Layer 7 of a small transformer language model trained on English Wikipedia (16 layers, counted from 0, width 128). Numbers have three digits each and are written without spaces.
In attention head 1, each number of a token's query is one row of weights dot the token's vector x. The head spreads its attention over the tokens so far by the softmax of query dot key.

Query weights of the head. A number n stands for (n - 500) times 0.0011.
q0: 619467461556457338351479436338568449412350288612583465321500578297434635360497634480690364470380483493497463460552706615503635342548596538480669434476523503642643493671458493581309312322459302507539523522560661360510408604340451541523638486619602571610480553351430510646440717443335616541640470559233453484561409370547534632430484553354411700473602429555415293483435535436983636486438
q1: 454397353359509620718615426677270301448588622491421470699536419593410601701338519477393630541689571639381597349454533409400406666627465425416513525616574451454586519470602399509443390443336603481587650503612487479321445528611468372430349260386479429582402535457314529646506472473497435494467337424565395521500378320535577384470581494534526464640482380408503615437487675879460518470320
q2: 658472466609531575516441500373673490583341416553538667544522449530384517575440519513497316432430429448478423444575760584519519432304394568570533416674707510471651529479491431491373425453362557519528663515674656509644271426525480397660630587255551520626284637479345610753475488439468733355587424569468402512590665393404432538403388506534471578487524420500437232488536487659736754438529
q3: 722587493455472500544647519515486646413709530612507613415446471452291545442500692619526500629647638773475583401489381489363413629224573416381320496489551591323397644530476670438598289518578303450362469550353360330581646545454490707302353439542310591376687496527426649511451742477367318531642504741350511524348479471636623766619594496504471577453483420551369504299639662403512182430570
q4: 482438537615576591506420503586672570733284597559594470594351500512571673514571387389648412483503561461503547509619695463407654607526293562494643378658503509393437448628531491620448458387257584570578536653555555541511327397471579567685530573380462577453406520546632603473477439466492585451532592467497486486477641468666393515448452491613559666415623591302560423523438360639526665390414
q5: 708534621334403368493605385591368306286742388469517396497614475618354424607493576450537417542560482730642657556310423434550461529525547413514266646595405612500342571316479839466810514608544440361538472586702440550426685658591292480423424493493554387511549451654349399515517374421556424450626546632648680550435521666557536525614452528320529405716490457678560587577623660525377162742558
q6: 689387536357597382359394526534533648429530360788545522578693525638461366319508565391305433334387320363447692533269625496948212477815659880780509525637599327440479600477676447708478533541331765296592456573294923492500551472644668392680683647295528632411471577586539567479345380478419314508356438346352339547592558618464546596409488607562441517546532672543352491610284440450537573672343
q7: 570568426348423353480744622348447436533509381571275479343463604565432536673471516567587497529590530636607437497408600513313647460259579493500469598548376770640657480587394340331291396464387232610427545577580477456441481548444376608337310540526428437466546419494452349342598787779598601497466262456483641519426460281564570483396513663381460575379563416449612537412436660480407478445564
q8: 471581509420587359480461567520539361497474332575547547541323629540524437427560385458567526328416439576513474748444417513552548591591500513577617547365368474625522548416380547515668422654458487577472525642284701488452506475509658663730536545550257530507667384600848448371481565691506477400409516556588655433306513578303314590655622428520552471451300484412473690616344356388597629612549
q9: 439617441727473540285434373385532406500364568449508027615585488525519504485448445317609561555373504231705524812500500579439504388492308480601496452725384406434580455455500750422475614484340536411636637605466399489492301547265618571615780504496741538541353520591450622279520205719638570401336604354787708511569661385439403544439571317607553649484511561203651756662611094436514509571664
q10: 441620482519614385573664574409404497537548201518375552536572481545674403547491443447587575539416516383542469458656395684519484366472721550338468451494503487595436332573467320420328530427552574491586557540402432713677538601521330397552535481540564291557503536552698509548585399464577428567597279414578644497472386541487440550398473692484337582744544569440581399331296256623552692538519
q11: 412455435375584444829725514534413398466643166575553801470665493687544390551559572480437561601577456466399366444651362441561406435453751436372451457428519571527447426585671398577304373304591567430574600500447563620717601519582506506418391554424551394310608467446614625455526513454450405709680244324602526513632413608424491523598546618383456397598453470462469254323544455537504602469272
q12: 483566452497471353634497699367520268539441476408516644490576434439494550577394481487592358484456319617548487522638534417605585557540644669378373410399385732705519598469409307670476663209608393608456668579428559420451726572564500394487340477484500452397625574546625378588677591483518550451513545645550688500559357636585461608614665407483493754517593480677741517270344446464416557513613
q13: 359472683609587483423562351536468450477410424590414342517491576578527404621363475462458723489464374449554474398413404622588439422585503415518646440623267509426594485541461343492409543580582509639425520392366436495563478595351338546432524672503607614553643452459488303338503550472589624418603526428438517489421540615566612436313460543420509589570514685456372607511456274373422310503728
q14: 539506634540584340240569453513516451503462507544358319500410526533425566555497488506594497422497636477491558635460407581452532444549328549593490481669393480576557532476386503454567603735415583577475481536473430473337364630446377533554726545535655554660383475612377351371563478411583594239370589768360490582232474438424689503233241437503568592500491506428494697660314434455575378559722
q15: 312426467597549414627618465445452392511480328503351521348494429482511460582475360506620605473562483494610344442393483671574506438548644429392571506326387534645553460489568467422426572437747668562473595409287410572542615497442317557550488565439671589509647453476614435427544497503596674465494472462386637529486276609530547483359492680503309555494583480471487589530337416522595638503597
q16: 700715289466531658645726437603476480618504754484603576575707284387398623565488842443664770689407488504279431385438366536232674329549361242492487647554145566264480557443434603500483599516443391528411410556780395306382473496715363335540500431269393573484480749492429292463631678457343361611439528417607420523577584316204548419462665639671545459504595414780481434283438392544400407571525
q17: 321427798496500360461401584543707700289492500627488482537301576805658331436628140652395594504637644461635601496929352451682154640419520671399438401378560316573231225508484562666429496566571668445468606453168437500615588472297469480512436508550631576346574179710517768487388302518675406524615504491440542484581534666686496706584394310433479668538556755264504552764444457404491541426389
q18: 524507386567533626548500451524290473778524663378503454629476412458399476452397746480602684625525412500391341295351528553429561354473520243527535460389539558403689639579523424413450662497455544638513624478575517318367379477700472312358466408440573607586440665389385418618629604507384538586531510451517259500442272414445596365430644619568401528510845340600371403299527414608621437590541
q19: 663514483139410370551624444518378279299578320437486679496716453315306436564342761698630543448515590669625561479404433423543489408587700344518328707559493533463602658393386479452493441437470294432318348609579472412426517621532428487444449532511263538547539538406234366375556651610361485547486273434573645554532468428604675396449430521390525467616375366770457606297464687496312305448442
q20: 629376459567455605734522362522611305471652564296304615472525346452427481671549711507630468590783672584427600197526548472511643611421453244428541448617571731358553539600421472343388382594376344329596503658687408349487466541528428540280446418581352774648479636339254432562490613530530543668601433533384461416457305424607625393308327504417601613583483407525510478364616606560520333500478
q21: 685670538545455756220580500492653409555507463553316316623618476512463427541542602323545504561655496204511480362400637668610563378685584678586463473552574357324561629496462569481279557611379733344669470410410566496368341526573404323477679681304836587595236679401609697419481410442554508662631264516480477640602317373311475387164409546653480807318625413329438408443429388597456623580488
q22: 416623389483549413445539520503580545628321573463641513453209522579464616479503339465573452488340452334581318665667421488324510544397326571542557300467515513732487510425494462644513556450506468739503580518336567464533479442318701615656604401447437500403553332572710461513503424557577603437352693362539730639564522448407421522548618466557449415378359542292488503500464425456514802280574
q23: 723290379542297811549160412488657407585394521492595349366629439338391489530488847399500679598601290710606540327273869461472564422484280463661395610525408541438567500443357524454412775543477276480481516522779472310288261527449331303433430561512515602725441739379413305396520562457452643473618496376647540565597568406422567375508566567576581479512610224553459307410843512680518395417475
q24: 503315520635341825472444439472517497521488375497644414507414531475535704545537553328553493473507524531483517620475564473363459654393224510582514634380813337353550490458487819572235440523506463486628295620658558481285406434402519620574510394443613619611309587436500517496443477351579569435642625412566564578710565337478327524561480443590493479462400379235452283440628227554389597591410
q25: 405682422674559447548507402503311463621497761314375440750497524253418410560414516713584653441504541466471382418572431454395453503544636514294391431590535626586408497541255302474482582523478423466535653422701406525607633571540436369289332557675357408531398448462358354670589542600317354560534403579548407567568493697800593544468412493397687627568659578688550596572572644477447383421544
q26: 566616388394342418612389451489551467460365477567425462575365767297558542538582246821564533500314412370557449603578508340416580563383366515536614297493538695574332424503343464688405599273432442903493581530424558603490610500346659493660411471693328534441607362644631379481639713600466636431526623350706619637449500566707580420576415436212742611416476606467551496582592563413415567332548
q27: 520536548407396469435709503453459392459469455652412334443599483494451608508557464381620480542295212426477439619292464582509561500512459392477557508393404729429412665359447645445573517523514431462447416521342434426353667547514584457503509651472582466418469492500721480420443406494527518495477727613479411415483563395276444503555551540704477556263579378294513541492565547440494661414626
q28: 561697573354503397306531619641590542371603500465418400444376675528377529390568614485400415421403699454453581515281571556431536395566607500503572738460477394577541398475558361506494556617438589602382474506286596548449500367338566594624479684394421440527547468508735482540300503490547314619424515398454565548325402476581387338474555606579591365527421515271559635576543546482500611614372
q29: 506439517550381678599416408459683480606492494464553577525360374370575627495511492454539549403616620652605523586538471517426523448434212497566458575529587382538556594503530777475601397634457514446604486416766514586342301459399456460634712408665449440665369450382324606544461374467542618398497588597561432427411605388497566503527356492551520387434511543355455485578457445613557453424454
q30: 368589538558532437629736506452368517486376272546402477467438430491604396584412446486703556541421492366519287505609382685497455438433643322399573478520489573460634525448454478468331427432600406450433613379277436639563576538462388510456517466538695429492552459516558461494533572447508494629525378377537541679478395452449551547471641522526261503556566534315487548437472286450447625532554
q31: 471466622582518478584432364529389471414408527475345460646551576493541373643432405497553503518510319458559430339581529451532433599519560487392632333702551465425491348577533329527371673299589399645451607442527491503678628579531465529305387557525542620484630565315402315536671573520386590566513371253462516557494349599840529535500432568230577607561581631722473403639741432443458479363500

Each question shows a short text with each token's key, already scaled and adjusted for position as the last token sees it. A number n stands for (n - 500) times 0.0014.

Then comes the last token's vector x. A number n stands for (n - 500) times 0.0084.

0 "e": 370475404374625374601502788627622422367717734442607610441509424546670420514507721458619395417656
1 "k": 364469500303490419653513687612551486396748807602549505396503362588543439321534574448483507459670
2 ",": 442362546338793322513560868760742477342681619492173605340356399419834618632233737576550520482563
3 " one": 526465468545566479626331805665494537484591474351588541400414471201696435601449744557397506366613
4 " of": 610431637431703395497454689811606394333555703463520409466361520485748748625285564562519678505406
5 " the": 526500553443620408464549701763606403302691675471577444573345588490686701670294611544461589519578
6 " te": 502510508505463498497568583684407387483471627249510490470522461663615490579479359452492588299454
x: 499468423498495549533460574496530571502391521471551465538452373375498485523516525495519516448588578400459459555449477598449567472546103584439450423518526429563392530490518518422563548465498414474520459564517575432573448482521468602611446507483564581483492481496479524558555416477476479473507443433545515520566395578517522523484524519541452501495402505557486566570505524479601479497528
Which token does the last token look at most? 4 " of"

0 " name": 260403358550596432433586665578679622494576561438537587539425468316710486455603842457445395504635
1 ",": 173435515352750332501587816743732479331662612516352655345396421407814624607269706555555487497574
2 " Thomas": 571393505411558497613543739598597560384584617420380445443537484457656539494374719546438516419597
3 " Par": 581414478677410498652423586739484504322460565337479428435596498530562423670537284487415602365483
4 "ry": 489570508451448481674541724557442457465684661491687307556545373465574376368573633580482389390728
5 ",": 612405630427753397487555853790708449331696630481810330472334496426797608625236729617577512497568
6 " which": 359577622426699471533433822624572584385604532448456445433383464243797597594262752527531513443569
x: 633444374456565496488426566442550540505609502453662547542445415429468521562610474463476500533506546558501503549467466247513522554544131483433525438478544476515542554463576523529519518482471524493497501433466442477487497496493562452472408542564496527429488497485364493501432528519498536447441502478469467518512538495571389488518512507488552551485475441556457482563516522524443540520480
Which two tokens does the last token look at most, in order? 6 " which", 3 " Par"

0 " used": 407498320528659386581474634650613556515593578363551519496502431372718524549507683473377512392601
1 " by": 480467533373672391474470762752566397382698643392476442492398523409781630642308680548415591527570
2 " town": 653411446684498363424564561552622626374530446405327420521521510343639502590455644446474471512555
3 "ship": 678395500481660362550609779663636555423587582470429420448514362313691459433487795582473436475650
4 " v": 653449552573551365462600558718516410328436655343576459543371542717675437675381387491467626321472
5 "ig": 475446448434503512523582505669460482273468631346503344461570566520604518581404423547330742453526
6 "il": 446551595489489504413573642748562399268505729410523355495551480521670424533448545499369731473486
x: 506510581491278499521537504502573487469480491536504514558527529516479505504446456510482446471516391575449502543482473615426447507490123452437585451604534648498503527490441502486512525491520474535463501454500531617443578553463522456442434486597529518607494561494475452507549442482483460508348451521490462555556404475470576540454414511528549480372519554522489508584558423490548491521454
Which token does the last token look at most, and with what share of its attention? 1 " by", with about 30%

0 " Hall": 473438484551359361430468343619570491416583555605353489669383526506566437462558344444388501557612
1 ",": 274474486345762303513574858796703436347696622495406638363384387452832628606205723609531548498538
2 " the": 560436595408658395480534686768563382302640657438448492499400576510707736666248562542462642491529
3 " prot": 546461461590537475426450501616406433438426623340634462454509514577665535618414576470473674368348
4 "ag": 463402433491376515594539596606559501292658684471575421439607391418471351441559523520441649512590
5 "on": 534471501408544386576549756658564395251580759436637526434496499505620444503558640583485551424551
6 "ist": 407407488553630479570473691680624439394635676476574438431408501389693444436460782532441476445685
x: 472471552438564565491458492485515576468571544422528539499367573517468471457491484536496445530529524504537499484419568464509473509558111583579506414438485523518490443429515485483538503554454508372537483426539519556416567422444511447531493666591597472509459500544514451467436533456458517468529493532449563489368451551568554523500417453439431499520470573504510506504506428533455487478489
Which token does the last token look at most? 1 ","

0 "b": 354485517406410357580522639648527407361680813514600583422511398626524401487577477428512587419573
1 "os": 488449506386474397528514646640648471350633637605352460455598391573608480449630580579538517600604
2 "ch": 538421539359425365605495615726577428247647781513415514511459424589629364472547502418499540442571
3 ".": 667482627340691353467546762638667460512712671562503316475408506464795700556292726592437481488630
4 " M": 496459560447436406586519542708469393312531683420465608479416537696529398552500265318460676351561
5 "and": 463480481503519412689348607738503377289529743434562577542436534484630492491623406488440615439522
6 "ind": 356593449374511394558475517550533447408625672492607486645463494630525522477518540410479538486634
x: 397513499494445484497463461470481441462478446462490509509454495582427478482546530456544435464391564514460505557533479510493592507544140463579487428539505506556557491568536472566590529575480551491534497534514471598547536539473414536606445530473566415462330502512479513512581556437516469467491516514498498551554546522487554448542367542531497430440426585438423490457501490488455472547577
Which two tokens does the last token look at most, in order? 3 ".", 2 "ch"

0 ".\n\n": 305535375509593351459439658608683432468669686483506678461363455381715594648504585534363597512582
1 "==": 370413554273697487405415652776629301354642739451436656274588465583735702729405504620320714500490
2 "Ar": 573435492694407496415454492638497383424442624288444528510570622433556489610548300422351672392441
3 "t": 578386480462444465663454606623430416358519738418459496485503487593474472520528464467389622376482
4 "==\n": 693341483554513328419409681564704474486718583492531601351371482406707431629459578545368477499630
5 "M": 592356553340477483587409586629533459275616621472550531536361477669481482618513411427381678400639
6 "and": 508420425540482456672291600741469361266549773393458544488461517467590434484627396500402659456513
x: 465575486459443451437519482457435453517517483568431498433586492497500511503518557386454420480469628498501486464446488525534538509624167615413524596418472579507582596462523560503651589547480456490488509489443557522486514586498458429535646645532557584533413542468459446427584532460455504570497522489467504490490484504510540508471360527564536506450443443494500485493439482490496476459559
Which token does the last token look at most? 1 "=="

0 " rul": 294504370451484515422436620570617486412608662417544711382542374403597400574477619396361582448578
1 "es": 329419500303612317570389766612679386331753767545314576379518304492655442442527655532510540503571
2 " gu": 417582492423390482391544483637470410355499657337493592556407507678473311640531350341487628362536
3 "ar": 691383403670350418445432650674570437166657727462499474529466429417527355653611593516406710472510
4 "ant": 576399534543564548332507663638571437398638668490514502411460458262558332486579661547376538526674
5 "ee": 452468472439617373620511753591617523365686597503562413466415392403668469538362758612513415497669
6 "ing": 399589600375805364533454762644664525398727592567568444507288388314733519449381773593463443561716
x: 465501503502504546458486554451515486484531452520545488510529567556495524487529528550477519505475528479543551553451536348625497544470032512521423445479465483494559399452437560519458553565484555628547483493510522517511627505510445511490510577510475442460460472540497490526460450533588460499473514583514451483455527475492542483520436489534549471479472559441521484479488496574496441504451
Which token does the last token look at most? 1 "es"

0 "et": 417407426559564435524485700636613523376599575438441562553499417319632464528531766573362536479649
1 "ime": 378428516289763339558535780638679541421685600588444562480514345376756559552348824564495482527710
2 ".\n\n": 564303423483593305525437652591682470456680654499270615407355432404683579661420535543427534498570
3 "The": 596419580423590520477524693730552418361615674446486417554488599481637725637322527564359620466567
4 " ann": 531391539575527470408482533687486434343372669278576466400440525507592492757455422374429794316333
5 "ual": 497371492463583502452497737684643472353571593407533483488458516337724451601333623507406635479595
6 " am": 486540514484505329332514593753586426311483580333588491514513590681599440697454439498378775441385
x: 454516579582377567495483475544576471501440473491550476553507602395539528422548477535496501475506477494471440446471530550421426500625150541397486394509454517547483520554556622476472464455501526472501542509477561502452380671543567489449550338466450521447467461513537567603570466549438456501477489533642470499466540490457566464499470508526492589576461569562514550553591501483607523451604
Which token does the last token look at most, and with what share of its attention? 4 " ann", with about 30%

0 " African": 455511371458683402363605615705658447359511528418569564408577437438667589595436659529512579522547
1 " National": 485336473510683469398567593770623480321451537392389521390553515466659695661375553612432608529517
2 " Gall": 532415396542474520376452509647552451409404638321402538416543577428569382619582459323433603369460
3 "ery": 703484530500636398395486772602583497479663619530528453485474358157782461405512783583477417462635
4 " in": 762381592430557358392441658809586371276563659340598424415391516481710572750261468537555577526403
5 " Cap": 465501505513485464372644560673503438364293629246570541508564622572608490610417390415418652376446
6 "e": 441504577486594371489462739615532328375674792449597394498450475497711455604502555464502482393523
x: 478426476436377569531524443466506523415478442486524426497465483465442495516447394528471570465507492415449407480527516443481547471374092578402516459560504580577532537434591488438475478565488536449542447606536466536545556535499558534495570485506570512451520498520455412415480521541508461522484443523487508502592399424523600480425423484540510447450390540482494550547470468503490481448533
Which token does the last token look at most? 4 " in"

0 "ail": 351499461254659425566538708658693532385631583567613616343663339561747513506349815578510501556659
1 "ed": 402465392293695337606503804693716503411702693486518575421532375447769485477398808541477475465710
2 " M": 450546519346495379604534572700490407308550690427495580447467533716529420569466311352468673362568
3 "and": 541551490420530409694386623760533394277579759456475512535461517518589496515615447516433621473553
4 "ind": 688506543321518379579486519564552450384651692501585380631508478665508528497503527418470545493641
5 "i": 511472516296614363609464669602562484286673689519614491416406436568644564531392586479483587415500
6 " as": 428477586456655381471504781701681486364629577418663486499395481354714520732322668565507526563567
x: 578433427572591511578490536507501386495561517500625484515448439529424527445541613507475550428534519462521513432492499474516445491489076529471517482576593555512464444472521529548586583453495462498460532456530499531473553437536559469507558516492394479438432472530525359466544515531489497444446526490511498495421514565483445508610428447542577525552557537539461502493451549454539518438428
Which token does the last token look at most, and with what share of its attention? 6 " as", with about 30%

0 " access": 433427371385524465449603608643530492501520591399453601427612384449714409487467630468354527408565
1 " to": 389453526374671378499413746719595449364649651406409613479380442478730612671320633484479584463512
2 " land": 648326429541487429481498585582493549448468545386373583443571397434654408560418554505424453422527
3 ".": 674448641274694318508534766632683449471746690576481324475396456504783705600280675622441505489602
4 " M": 510444557436444408594493586714459390316545695398476597472413522684536391577471269364438686333547
5 "and": 493461492450540402724324654746503376293566764439591556550408495510623474505585404530405615421529
6 "ind": 324592460356534383565460542556540441404632679492630461651444479637527519496496535439463547473637
x: 428521493501422485480474464469492448454494449475487501523466524605432478482544536459540443461377568520453496590497478511516594522528140460570486429517516511535546481571528483580575526579476540501538488522526468568550537543476424538593459520467584424476319501506479517510599555414511475464485524519503488540535559530493541448549360544516503432453441576438427502465505470495464463550575
Which two tokens does the last token look at most, in order? 1 " to", 3 "."

0 "ic": 445457467442618431578556781682573441393596685478455534462474385422726510431454690564546508474625
1 "ient": 319430509453660468612405661690674466392684623522378532418487370401654512424560745459425529507711
2 " f": 550318608403512512467535509633431413431492605328350427461595476673526412610431458491373611342458
3 "oss": 523455484388546465491526624549568524398487642389457536468568483432599387520600576403532515388614
4 "il": 614382571401483455516544645718650431280577732485443422423507429569657372477455560463436615489593
5 " f": 488601591367503487452544488638426403458495607344630336557530469690521412603443453497369607350458
6 "uel": 361569536370481383558522661560686553361654547549616469575395487556663483617484569521465435528721
x: 622468498556479544481521444489559533551476507418496467540543485554542519517461432562453503485519446520435466528516556454479581475526116466506458347510439491524535571503530465535445487541500389564436516413503481518475507530504414548600532578497491530588463394570508338404500461474433558492474522524559508501581517582488652438508482553421467535579490472567509488498571452465575539532529
Which token does the last token look at most? 1 "ient"